Layer 2 of a small transformer language model trained on English Wikipedia (8 layers, counted from 0, width 64). Numbers have three digits each and are written without spaces.
In attention head 0, each number of a token's query or key is one row of weights dot the token's vector x plus its bias. A token spreads its attention over itself and the tokens before it by the softmax of 0.125 times query dot key.
The model reads these tokens: "|" " USA" " Jason" " Le" "za" "k" " |" " " "4" "7" "." "3" "2" " |" " #" "2" ":" " New" " York" " |" " USA" " Jenn" "y" " Thompson" " |" " " "5" "3" "." "5" "9" " |"

Query weights of the head. A number n stands for (n - 500) times 0.0024.
q0 (bias -0.059): 525478537509497431571518510459532495469415563440473506593527553472532469518469429522545482543439567460576468543493524489434502539522500445506537431525449486438503425499556574472528486590544479
q1 (bias -0.108): 447501465488272605319531517618516238441416623687769518523498236527739539336536321286399446732449709328661465646609501357767538550597287521745601470603263736558407369295615661475331652455427480
q2 (bias -0.036): 531515660552454536253498703470459333650450487722561517595436354537511565341442344528428590590351587491719412569504600385593344563608506378593599562597352596486521290467538447514239509598435399
q3 (bias -0.090): 464452581501487468488469559490495408438443553515493543474470455541501486493443502459485502572406549474634424517459577489496459532461510415542552499554439612397484418400498594508477566477585461
q4 (bias -0.041): 333560299481471577735672384506503452375430463284620650626639581558533527434473420436510400524511536601363612679581506432324391390459473390601514447364383542650317498550641685341542541524394512
q5 (bias -0.060): 448344483384522499358578440489495490623510481690472588534609308538451469291589540275274554624284516553638362698422467457581553660519436507573666475648514473528523429475577660635391557492490397
q6 (bias -0.064): 602508438515545559612440502444499439473397466422601466587510398570419569357361455576482330484434597567522670552454359515502629539508480369627438494583562518535421301539659587414518525478531597
q7 (bias 0.024): 509443463441552429428483517544527577559485469488391467497446577517276527572492497431603563477587473522419455607404605525483461502548548502545483493482610576542482651550481467453659336442555553
q8 (bias -0.032): 370520629599519447497596465601489345422462483460630634436527439420592513429514590511398450639582377491423560529491374364707603456582476492665521436547418529469364564451360461359417438475579446
q9 (bias -0.022): 718463599305522430285596503534545383588449560556504478450553377463453413454651349568380436531583458474509458515352488409669683472486645564537605361391453493556488616273488478582528502416547447
q10 (bias -0.152): 404409237490368457602482440350610541562486544541679600615652434629479498199421516314645495520287796597677505679640509341433336592582305263786451314573464633664594370437665607430348617611374455
q11 (bias 0.006): 478414428468504575493571396595477450548472408635574452559421409468452493373539473424423452518579409540447576605522433564623604445584447662531524405529453495647499491432597469474400439454382460
q12 (bias -0.000): 576469510528590450509497508506504510541413545493488451585576349472531485555459366522357351552323471628485640465461442504583552581447559553541596500552481516390567463476551555619354452444451544
q13 (bias 0.017): 438528584542550508531474585450466552556464401428555543472447580496423498582441617488496532511582451527460454450464478443475425445532551444522449509410547478564444540588391426445587461562487416
q14 (bias 0.090): 388417576599577502554483462662403623651542469483453443512289468312412489591543612310344432530522513518629279319441586549717495512398365547407592396511456396394563644499478550624519530718643398
q15 (bias -0.111): 527554564561447409507520606444437467473665401318520618654547556743443556432368561539479591408468506469533514469470479471382530407398636239600477501381637482523282428521522555403473494463594585
q16 (bias -0.109): 448416388365425545549470452427540451316416510324599701526579581628489655445396406480501578521439441442565637734530668485408441543472439383477542570548551685446340389445558536477555587365320622
q17 (bias 0.001): 564456506487712411471470476619463594497494634540447451356290545457510558625565609528581465377581475551479429452452428467615519548361523450468536467523550549306600559470414424432520454585575607
q18 (bias 0.032): 386549657540471494563303496496398529444493460478359514488489582449491541689362590688512496543625468392392382348518578719443424444498624536365481637544538531617446559543404457514664369360473569
q19 (bias -0.030): 546516560554449521566505433502482479436475496559481506624540522549553460420484433563520499535588526429528568500568463526448560474557448511443476443545457486538500409509603562436482432540508514
q20 (bias -0.071): 555474415433426447513525424531583436461488529588564460605514461551516492263548479501518529531508555489485579576539453470551549452514391442466496382532487533539569451459586563510473528441491560
q21 (bias 0.077): 458548462496541405628594397457417679420501423255517374471475658536410562721500585591585420339626416468398613487496437486356341407519650442478540591384599585440567417627423503416602506621388623
q22 (bias -0.021): 466461474491523483476529494479489478497498555428487503593619475470588487504433429506521487564369535528518532507505573566502485546500567512539575472523462466426478447475594603490383476560439536
q23 (bias 0.033): 427596439598483437730539400460476671455561455442574595645582526497478617459455393608512389387449595435376585459552362567452473489478481587494260405454543560564328573705539588336389616365478656
q24 (bias 0.102): 423547631682725454765322480446406814627321409474350372434349478549280535779517470713451338383572458625471637309553418539422426514484506565277318664420574554556737467752424385543477510553461464
q25 (bias -0.120): 286541475444371570515655466372345427269392562443621663661638488654417563314360353414457545716451547336642558827659484531386586541677549499822507382400454543475363424667550617360413510407547431
q26 (bias 0.046): 485545492525558468646547593373462754535429487264373627418562625526581523800433653446565348274539533547333353351422383413365455485506656416572571646368559407412551509662329514535752311631569497
q27 (bias -0.087): 579592451462424609433625404533492413450462546684633539420458331498563511398602472426349433532417483493726465647562446478560570556521491528630631485524409583485455368319582543595436631383424446
q28 (bias -0.091): 502542520531462520359556515480505475474470554589614548467551470535484476334478457461437594618488530460601457639534559377569464530549511375640490465472484612509414465473464548519415509452477550
q29 (bias -0.001): 570469415681628520561517468450537636454477651415412449431376655494496591579427546409574522416545533301496442567577424518576471630446618490444419498513516637385414504444306566439412540576426534
q30 (bias -0.119): 466521592450532472389682529519485419394375479465648641487590447566542495481467519419331390552305521531681484627461574476499432541493525321625629496444398754413422403446413695587559605531595358
q31 (bias -0.045): 507465504495492555607545372474414506483496516472513520605630457618503528334453458568510441491449564490449660425574408558351536480421532461504537528532535510534353442455623636440452475370483644
q32 (bias 0.110): 467452555553695523611619518525451634311506463532395546552445615480471546598475529614529350378608421485410377483487560666435510490554653615324432487561384613582601469431242274499552440542532434
q33 (bias 0.048): 542557503629618411496246451454378682593304468448419500469488603393302605749318413465537419501621393617399612487478431555519371651442511419397385537492630585571422553632488603503656335485536526
q34 (bias -0.033): 709493454457538442495478559557578505452495507310473408423512555600467564551519442543534443432532531454407678574487403431372497430514561490538400526366486575419445520561534655543510581465591613
q35 (bias -0.028): 460506592582535648605589520436491664439542558417431538459792687412492570385462387604473555516487564315447478457498461611392463538385483506358451454409428476446365351558502600454673525464546495
q36 (bias 0.105): 550369535614522512395538429589431490479472576581396304541483443360701331672615338377486368448674357516447455371585558542630628460548451705392541614632388273474474368438424520585423437576601503
q37 (bias 0.054): 482523511591650512569430496487484598521483455447360469426434647397440492662428499691570486368551382527400542473557326514387490526563554602402367612544504472492581569687402371460592467634403401
q38 (bias 0.119): 504568530487723586503460455563231713456596575280419447527390663445450480594453564767656355329719426372477320348641524682234493526377501599403338612438543447359426711656319410335638467657512537
q39 (bias 0.075): 424468471515512466472347539517484509518447442531511531389395481480435560622501601433458490511592477511430450510461508454648446548496469543514378523505544618589535599549387395527468545424565528
q40 (bias -0.051): 574492379537486487381566435490520449503560450451507528481569460616409572553484350422484491325397498501567514513519538439369477601400445526554542458626498536552464472351586613506570705382676547
q41 (bias -0.093): 475656381471443493485485529429512413484483495353576531616594475714512554466345517505426592616397536535533604852580664442410363559541633331594536460361527513411527581621543721389276512369412549
q42 (bias 0.154): 567416566457772395388358617579427769557491422304245496249403717371576532968550648668659439224733386557403458141501481511560460529455497507272371635429671275378529826719248291579689357710525480
q43 (bias 0.060): 442457616632748551720284599570381512618546324413332623504433746428467493779365777814514479314705391671278353244477430569284351399349681470263387637498522337673528676649303441455644482633547464
q44 (bias 0.097): 487527422596567468397514685623618486431643456529524349627351406455642518527468531387575432541428498600502520430497632535683422520636405560572500382634423572411707608450439276507347394551481421
q45 (bias -0.080): 482525556457558474531438350423456490560430396333464552370514558625331544477334600731675517337424404502524763557537411525278394517626675387470393585530701559475355592590517729290617405451637508
q46 (bias 0.131): 488562631493706615630484695442462769521558485417391530443361662392584414744437569564533463337617426579384389236468566653384451382447498566369339536326548402525473756705236333607683457521474481
q47 (bias 0.021): 421533598560691564616476495547536598569548431584487439324354512362479398445522569631476450399487415632556515409539415534495477409527455482387411553491473482558534491594415438555502604597410323
q48 (bias 0.083): 484599505601673389533347528599436562388485446419345547381419662432563443769374595816595373433531567569361527185459397532446514448504625633431311516476533484436582638702532375607659494569525500
q49 (bias -0.027): 387563511581384553568364533473588414440497411600540519426469560370510537548484690404520571594617494411483395520494508623611417487547447518508375499540451578643443481525444495446548536419547416
q50 (bias -0.105): 474588477524476387537455414396501516374382596485431589526573503610431585385438547639651441626453542463634648420641417486414328499597470336509529499618504704402497411461547612511673357433483433
q51 (bias -0.026): 589434496519484666317609702500420423449542414582437574506495431736598545427501431347431516529594548478525413532506528383420563485537504550560566512469342476551467375365566394646407484476541459
q52 (bias 0.111): 513388579476613343341423622568456605655565526372410376413469514431564540728508588529523476387567432516382401325435564514651527576451622588370604542512580347416633682481306414605484445601593573
q53 (bias 0.124): 522449429477623532587502388573458596574526456480430476513395533415390515593520435605675441362527438612357620373595380590435565393544574632461488565551557385555438634606587409433531354543445516
q54 (bias -0.012): 483476522519506515548484490482509517528432477490562477514538503449489476501460524463434489571496478514518512531505491524554478529509536483546527432467476505533484478497514561514448471506489517
q55 (bias 0.000): 487414472428452578542432463499508411565630492628496437623545377481580456396506523451518530504386489570523512464558499631472519450482478514511613555643495397561568373462659539535362515472494502
q56 (bias 0.080): 596553516547634563405542641548463607638536488573395376519498592423406401539522497588498510339625290533502425421520465576420454535414588574425399563376664437501544606660254475495647362431507381
q57 (bias 0.060): 508445529468496505511458477515485462499566542544467442604524480461619451451443499565582527503490521474464480404523549646493550418490556541471530494534500428505528447484576560475428459511497550
q58 (bias -0.076): 544402505451537587379447513575489392434478583625386569514447414636535475544555411320405513593489471525616459666457550532528528646434281519466555541669411586427550425376584570452548471549502451
q59 (bias -0.037): 488558534485456464403476568430488451442545548439454566490603561563516473500451540534552625570431545420538383456477597462407414523466588367544502561476566510449435499529438538518546521460577540
q60 (bias -0.008): 553454593543482632580452406486471531489583472584353438548425454549455529539563573525508490514473542376473496370525504589374453481464496552446506696593432636556567482480495331520425387563491503
q61 (bias -0.025): 547526390455542510549678527524544573360533581356469475608565610622571500379500349472558505456525575440512529728514568485380448483469412377505470342358421547408486432536565671345504487577430578
q62 (bias -0.112): 540494529550618579680511579526404560352567614315464469485469677538426499507400602687578565441384367505545614433453339502238315491477714351559538508485694579349449361547359672404667552470593563
q63 (bias 0.064): 522349602370676449296355544499516571547462446379591475425376587389746571643291627647534420448493483360438496452518511556602521549677550653436408446581674460545532629613194410531460491558267501

Key weights of the head. A number n stands for (n - 500) times 0.0015.
k0 (bias 0.101): 504536547492403606340325472612458507511502490527606567380451323667450525456504523385378508545547647449545461613495454467507506466486495496635566507501449512527470552541497519525491627407598458
k1 (bias -0.439): 554297544464494608351536693508473566607507421736611402590445292445653462523723730253389603521467427740595472427419576422790653504458384470413737193512408334425801541399442322510313435585687209
k2 (bias -0.426): 457310483556387438485522540544612445249572467515591659404441459566610458621761674194469474515438566562365615559505446313659622537414307555457669421553370446442540671324520486622635837409819458
k3 (bias -0.399): 498528420387352513477396505504519426476563409440512653476586496715411483438558536454437600639477669525577486598444517409463417505457428325527516538500517553440458490547568552500398684489661502
k4 (bias 0.083): 640440578671361533149596723556409849576306669751702430513263289552444722468478467562590500437391652492573404483555546436559549604511485627628605451517310710341469370335600265454506370366187456
k5 (bias -0.404): 436413567494347576452577409601555387685463641451625457526350318534443461463569546483554354558495439510469429337499538492642474511530291512417648438358513374591530558457526557518441429552628406
k6 (bias 0.040): 451534587278221559374474439450507638380511421671691517388579309488562516442381485463550567606391576457641507427625665384618406319627574477550719438620388473520352545468523619434605543559525441
k7 (bias 0.404): 406513545584508562631584447450347612394606647364437600716388721478482596558576278575506534377385645444532403325513528594320322492368477318576341670611422624552332310471556535527524602508475484
k8 (bias -0.418): 721426289475439565489466549589707887678598277462536384620506460478551335511409747440384400631408538507503364290525629539573583373544357666546604624385462487451589594400315484504341376544466478
k9 (bias -0.359): 534474475629360597703346284598618463583338342580586426653463502283701550405543680375509454516735561430473520374660491562578587554568247412449426484612532217696690373821466427595281394573501414
k10 (bias -0.423): 581526853434342505160566772476330344427338683575533456586418209623490541457628231412291502698577415309616577430406596441571678684400494616486844608485324489295528523165553475655587499385545324
k11 (bias -0.319): 510468453522571500277557532547526636726292591533587362598419461134720574705539548605551434336553363658324414233573514470760603566549346675349619311517447203602677696498507421509544325583417359
k12 (bias -0.131): 334487546452317569519486471626529461503457354547769569472477440466557352405314789639450467596664440482405316544682551418620642404495423657467466316524454351694653559538480616418479478525568492
k13 (bias 0.407): 532582315569487397579532454508585650369517580389394542597443545572567578532619421461599474453334650408549528430484596484436401495451547493482467694457497635406464470429411459455617603506505437
k14 (bias 0.009): 419508690335544608425413567486428343628427498366230643684423686564508478781528698630520387441428451480359453428302412476445343574366569534287388718340795650546690836677377356350754502678499227
k15 (bias -0.036): 482462444386418415535433336395665363374446548670376640464587507565522476464475498508641489649369601278609531356620524475373266526607521460481538686625431647474505309427419388794558571444516601
k16 (bias -0.287): 532460473666476482491592683435459477542577578548670493500516445621486456229502439521532653594337802613558517512459474380406343500514491607555581342661360466453516316393780595527366545478412531
k17 (bias 0.369): 401611519525519653542332591282446376677699281417360538570555810410458262479470386625431600745460542472359433468405657532349530464462369578447377643392557525629539543681406515477475582584463407
k18 (bias 0.420): 573415246378547361679631409449418731429542516196467642562602542567368576501522413652488578329480496523468605462318461571394448399498658376541428418503730466410398476695529543536430609522539574
k19 (bias -0.031): 553431476399501485254394365617468602639453535606595518320570378411537576505489543377461583440561449537531498558523430501603522505591520551593703382565508315532449624497497531654548441409501530
k20 (bias -0.445): 445494755460419514355517487461372441624425544605505427390524382356621549594496505433419511517643386514510481430486451498613498581588492584525689489541505312459574596392453461576450441613389473
k21 (bias 0.379): 539655435612572482517488530371519466485482496446593674595412500473505729527303296585478537429311548494429567641509455414323490481601459581641250455461553638577407424580532539357527561442395525
k22 (bias -0.212): 533503575428484538353449528575511511480370464530761513488333410591353517393501633586426460461563425480444435512606307490521594524368470481493505324527522445565563489535493484456471562404499515
k23 (bias 0.377): 473535510406610531281535471553416605628356567588587610371527376574594449603207658556626382601582420556563532552533485530378474447518520514489611490349189457428551436430533491560670527508351507
k24 (bias 0.401): 233626301590355425671574588581433443388630428331500533505708533498645422564178440569511465416557457494323496744399666379392530349622503565657405467299440575481282665629554635431755444383570531
k25 (bias -0.394): 777394257375360544218644475613517745571571715701627503615401380572526602437485424320504484400345612598774297420406462526643477433285246380433728329606185827359533386051648494681615503407594436
k26 (bias 0.430): 510526485595361593534436537398504585534756492473492617510434582688204606277348424554521540598145552256712537690529624617347388453313566481515182690591492697632303415411396558434635638529555621
k27 (bias -0.419): 501367408577461515399530607547601354658378334632428401537501380368663457507600551378497510559584433730535507449442623397709765553558326647326543348506468371627715588516637584447283395623692401
k28 (bias -0.452): 483383438542434420599582513559568561440571419555438554646408512445595525486636463306487463509469514623622554407446570491412541527352413463474610563565473470404569391308507558527465599555607459
k29 (bias 0.149): 413639417373714636608402574453513457426687382314305549567643665620486497498568468558555499705554638638531776544274511529328491445374385539568441511355314595528453465555508416486583569464601361
k30 (bias -0.417): 399482302523133555551393602541471407500555428572455654592422405611406599417598606205593586669289782531559433572451415243620499564507370377508498498624445745495538466335689565443361741520564455
k31 (bias -0.034): 605441524326357487378504418395524618573407572746713619418595381383514512272347439642513642574516332484542448603586478562552439598489543482533676330621514348572424407483659450593462310383365608
k32 (bias 0.463): 542542226499501484471302609487502626602523450330481549463483574417401645748469375482523493566593695472352590492416322385555490533546394625534419493470357374474310667754707488610527645497530524
k33 (bias 0.419): 102457426468457597553634604711355446241555572272555747609515641578561456336460595505609628461476657464492510453474508531362494468445498353731350521410472556548311583567449753187705677391555340
k34 (bias 0.165): 376725560551399614561393394474511375501684397533505576509613603589601546513327572512578670505337599497585505663640529519348349534587515285654523446610322638522491246393459363351515597442288516
k35 (bias 0.340): 671488550416478451499344409476442606495547453481449618427441307676273543442492449425769435502403516642764611640462476449353334594520430376624570511622604529260430492717650517406627552450439572
k36 (bias 0.039): 538494398487836638348421453592660533591532300667618484532483409284368692513391650597369385269654566561227530409523214560653557548485519548553326324464629295754629722687439314321581357664745458
k37 (bias 0.422): 388568298573615516671499431578450689465636409168427483409488560531388363604343438533562417424634538571333664573449580496512525220686494706596409445247461647580404583649471578433594443391388559
k38 (bias 0.426): 512560256482717583743480464384542582656531468481262644430441936501232393552285250432552570511445511519532678766251483514445391386450563338588520457551477766653387497716850446581538470384512516
k39 (bias 0.388): 431589395522541467673670659469464437423666486283346504611580663512586431632506555597592525563431577525501495318373658576392435387507510394386441704366478555335493531416435474413633565602484291
k40 (bias -0.383): 395522699534452643412525591494520283334454492675466574407506372566428385444352397432529585613587646590643495492609544450472401543699399491498358543401372529524476461619709496416404348454514305
k41 (bias -0.318): 585486631575419432406734458613499469200584640634672508428422548585520651442594623594551424504411677478603415385423538439483613469419366444545662439531289785308418246034541422590506525268470503
k42 (bias 0.444): 448708350668777506917387529337428388309776291173310375594507874487265392479193441781724485405542596252133727505551496790276403345586805601496229703445604702693538518747433308422604524520215516
k43 (bias 0.417): 538613294494419355699526341370539734344525404114343655267580759480251546624409410812703576541561713330232786478413594544420312447692655536500369745229669638368327601825505224471718592421211570
k44 (bias -0.136): 416461699419738472422436711554466534416452462372466376470381776553510416921511664537368361534666430343388433362615401436652631402508588753374518524454397545472529730362324481548493498578560409
k45 (bias 0.085): 412675332471350536717570315414467614301749573362535570522826587556426525202456520408491674621280586517550629603428313499483450547507597227638532495605505658636064330389705720515474458255439753
k46 (bias 0.445): 392544289462595344690452359507428749412547589398233398417548820500350517477425326604730409431614518415407640642527461526409372457377802472346461653461516562395504426498535416389587498649414657
k47 (bias 0.246): 352585403551455389656472556542532587513439394331290325474635554500520436621460462460587274503673522528267686528462495320532612548679524634492575566329623575449451694575427570394531345527520700
k48 (bias 0.435): 413678382505455456635400588543401533501468242180378551326591677624393477685295574580566650502657449368507528635637579689368430306615742397325325520422626793664391599588295507480622600450320561
k49 (bias -0.010): 623546368315639381407661553505417630408454547233328487505530438680459574684696461527602465377388582605638612317341556507411510401604589374525496672356512575172432563467403565338520626617453424
k50 (bias -0.278): 393389387435256441512513526390260425509522437222517612529669484750419544335426446285248799578505378421596541696374418476592587550493512572745628436655506584606339482353613718561290598398487555
k51 (bias -0.394): 515315450575529424360340624517709391515562484639487469352424665428538586607561559489661661460432487480575528496721544560671346604485379516313574450657405415550518600410475246628633491512555364
k52 (bias 0.379): 432600580509712617844397500416636288445615366307472540607443767455391375465352702768451384552522428308258595453517322640415407483447456440417241559447798410648580614784295386489550513589547441
k53 (bias 0.462): 452548413575578523483609514505393765519434615459590338556518613260588364570333418701474457303616332470201462461548382632628577412437569698473365378426404467719484514616519422497554251443304635
k54 (bias 0.276): 492607504483440480414535494573555541513432529469563539576414426455576554495539554560542457472450525532531470418529518473515573540463465540448563501513572403423595609484461549384596533531471378
k55 (bias -0.357): 579477628353488402326638437426512450586330689632697478370573406456408453508541463669418448470578285467390487475531369453692639588593531591417607313496632332488569602516514517515491361515565642
k56 (bias 0.451): 370528366553571423810566185373462484406478442429253503493416715330356651533500457486666381402643594557460587335534504487558420597444373416485353475624501556629484487532657461469546423490601633
k57 (bias 0.436): 612541559306505461367496384466484594582358587588659516402560505452373564454545468584420510474601346478467558560539299555557553590456547436472562358551658338500512564586455495571514546484506638
k58 (bias -0.383): 272380503541521642400436482536401400606698523459538416449496546573226364409621477431581664545453636580430328456429649371553434409589484522629595376439399512567495455657617555517366480450615382
k59 (bias -0.067): 548438419473433428723557429461537443322564500471436604456507544734323516362556368343447557573448589428688591644460456642290417509409561316544441614566556736425320259377544538584399676408582609
k60 (bias -0.213): 486466396396504374663549479418423563559612664431459592440674528430466417620536292526506603462481335435463523697347533439553525360564637598603507377429455465427299548615638513544505466309555556
k61 (bias -0.024): 447489736584565585239250482497376489590526562662515427399279520517329658533492405447610489511477609519527478545555471382410447611498405525653662450610312579407493350429549333579517573391376489
k62 (bias 0.234): 539678413337220568693420165254585530366594454352479756432750612708463572281498266418459705862414683485653485718577459396379315722513404256564538480555595822427130257489677503403451539306505664
k63 (bias 0.428): 569863514475594482831401518536538583298678588159489251499440556474495463503582449582608542578642532417374623312477440569494462447429657555279592362354619218437667434435342434426541689442623342

The vector x that enters this layer's attention at each token. A number n stands for (n - 500) times 0.0061.
0 "|": 436688297582708432737558406461408974562392428309622292517461605180600582761161330816514265215758352572172669518664395735509613351539680790482375278366402356693541486721552358475643353530098632
1 " USA": 479601270604729450695547400428370926517459403298583356510501603160599559736280340810526304200779352566101701441667362740571611335624711795426356326395462309778513519685545283488653323547104641
2 " Jason": 482594276607732454680542374450347950515470404295575368526488620157603554738279328799521310216774346555083704436660367746559616346620708772441358305388467320777531535696543268482655340546121624
3 " Le": 485584274606720425683527395457348959506475409276580359530499607161586553714287327797519316228774341579103686434659343762558611332611706792448353316390449337779530556707542261483664322557124642
4 "za": 473601271603721463687553388428358953510479409288572353544486601175591557719280331800549283215768323572080676426653348737591616350633704797423360319388483333790495530703545288501650329550121619
5 "k": 468582275605724461684556384449376954512486419298588370550503622152575549725275332809520280215793343568095681427644350736577600348626705794435353328384480327771520529684563274476644317540107632
6 " |": 470602291604717444688538380441364946513485417304580360551480642156589562746274322815535307206793366585113698449629338734548606328619691808429357324386440333783518523690518286500624328540100640
7 " ": 469583274623717431698546374439370946514479432293584371550485603160583565734260337809528324204800338579111689438638332751547603332643699793425359341380428338766506545695535277501634326550116650
8 "4": 470589275606714436696569373450373934521488425305578365544487607163593561740290319816532301222782344572093690443668345731553599319608692814428345334386463335780499543700538266503633330541100632
9 "7": 458586280598719451698563370452385942515485421314578369539493610170595564732276316818532298213781343570087693443657341735565609327609692814432348337384466336772507540699539264492630330539104631
10 ".": 482570271615711444694558393445348941516494429300576365530496622176582553739277322822565275204798353573123699459632347764556582346585695801419354314382441330777502518708539270502632340544104645
11 "3": 461593274603724442700570375441378937521490425309578371541487602166589562740282318811544300223784341567085692438663347733555609321606687807433344337389463337777504542698536270507627328540096633
12 "2": 466594276612727436703564377453374931515481422309572372541497609171579578739287322811550300224775333575090683438659347735551609313620687807437340334382457326781504543691531267504627330547093640
13 " |": 470600291606718445690534378440364944510490415304577361550481644160585560746274323821538311206792369588112701445622337732545602325620692810429353326387442340786517523689515286501624329537098642
14 " #": 463595258615722435685550391444354944524462429320603365518472613161612536741288324809530336220782352550100711436637353760533589339601694788438348332374448317788515544712548272484649355540099647
15 "2": 466594276611727435703564377454374929515484422309570374540497609172578579740289323813552301225774333575087685437658346734551608312620687808437338335382461327780505543691529265505626330547093640
16 ":": 478591279611723445698548391447366945506480415310580363527475628165594562729245322828536297241790361603116696427621351731535592339615699802422351312392462333800506520693513257497635353537105651
17 " New": 476594266620729434700544378426388949534477380317567397517488600144600579715265328815545327216772322555086705421657356726558619338610693801460356355361448337770529530686520281473655333547117659
18 " York": 488609288612720430686527385446381941521482372306545381530509599162593556721302345816539281203745329558083710442664362727587607335630702794442332338381446326783519529699544276470674335545103653
19 " |": 471600291607718443690532378439364943510495414304574364549481648163581558747275325823540316205792369590111704442618336731544599324620694812427349329389445342786517523689511282502622327537099643
20 " USA": 475603265614734453698544409426368916507470398294584364497506599167591552738286348823528321187773356566102711434652371728565599331622718800422334341398465313784514514690545276483662331537099648
21 " Jenn": 491595267625734450691509377453357951507444382309548373518511619160580574729279341817510325204771337542076703427630388748560619333641712755452371317399456333775539532700537273452667362554109644
22 "y": 487584262605723448697562378435378938515502428300554375544482610181563563726276339832537293250786318597063685408645349723571591355628694820439341331393493337784488531699529269481641327542102621
23 " Thompson": 484594286596717444682537397448378954522478402287554381526519589170576538747290339812517339186770361532059713439656355743586588325603705803444324345401471330788532515702540284476663322549115621
24 " |": 474598293607720440686528377438364939510503412305568370551479652171575555751275330827543324203793370593108710438610333727543594323623693815422343334391450344788521527692504274503619326537096643
25 " ": 469574272630722423696535372436375938512495432291573384552483602177567557735261348823534348200801333587104697424620325752544591329655705797416343359386436347765505560701524260504630326546114652
26 "5": 463583281596716437693566368455380922530506423297555376536479606186586565740289332837533317225776343583070699438652335725556590319623691824418323349396478339777511549713526242504634325537102629
27 "3": 460590273599727435694567379437380921526508420312567388541484605184576557747284331822553317222784335571070703426654343721557600318611683815417322354397485339776512557707524250512626323539088630
28 ".": 488556270616707434682548400442343925525512426302560385530495632200565544749280338839582286203805347579112715452616344759556565347588692808400330328386455331775511527720525249508631339545097646
29 "5": 463582281593714434689564371454379916535510421298552381539477607191583563742291340841536323225778341584063703436648334719558588317626688825412316355396484337776517556718520237504636323539099627
30 "9": 462587273592714424700546389446394922522504416323550386537480621208578567732290339838533315212778321587058702423649341720568594323629687829414326361393477336775500564716518246495632329547091624
31 " |": 477595295604719434677520385436362926515511406305561383554478657181566551758277345833550336201801365599098718432598331716543589321630689817406331343391463342789532539702492263503620323544091637

Token 26 "5".
Which token does it look at most, and with what share of its attention? 24 " |", with about 10%

Token 13 " |".
To which token does it give the most attention? 13 " |"

Token 18 " York".
Which token does it look at most, and with what share of its attention? 16 ":", with about 10%

Token 6 " |".
Which two tokens does it look at most, in order? 0 "|", 6 " |"

Token 14 " #".
To which token does it give the most attention? 13 " |"

Token 16 ":".
To which token does it give the most attention? 16 ":"

Token 31 " |".
Which token does it look at most, and with what share of its attention? 31 " |", with about 20%

Token 15 "2".
To which token does it give the most attention? 13 " |"

Token 27 "3".
Which token does it look at most, and with what share of its attention? 24 " |", with about 10%

Token 24 " |".
Which token does it look at most, and with what share of its attention? 24 " |", with about 20%

Token 25 " ".
To which token does it give the most attention? 24 " |"

Token 5 "k".
To which token does it give the most attention? 0 "|"

Token 19 " |".
To which token does it give the most attention? 19 " |"

Token 30 "9".
To which token does it give the most attention? 28 "."

Token 28 ".".
Which token does it look at most, and with what share of its attention? 28 ".", with about 20%

Token 21 " Jenn".
To which token does it give the most attention? 21 " Jenn"

Token 29 "5".
To which token does it give the most attention? 28 "."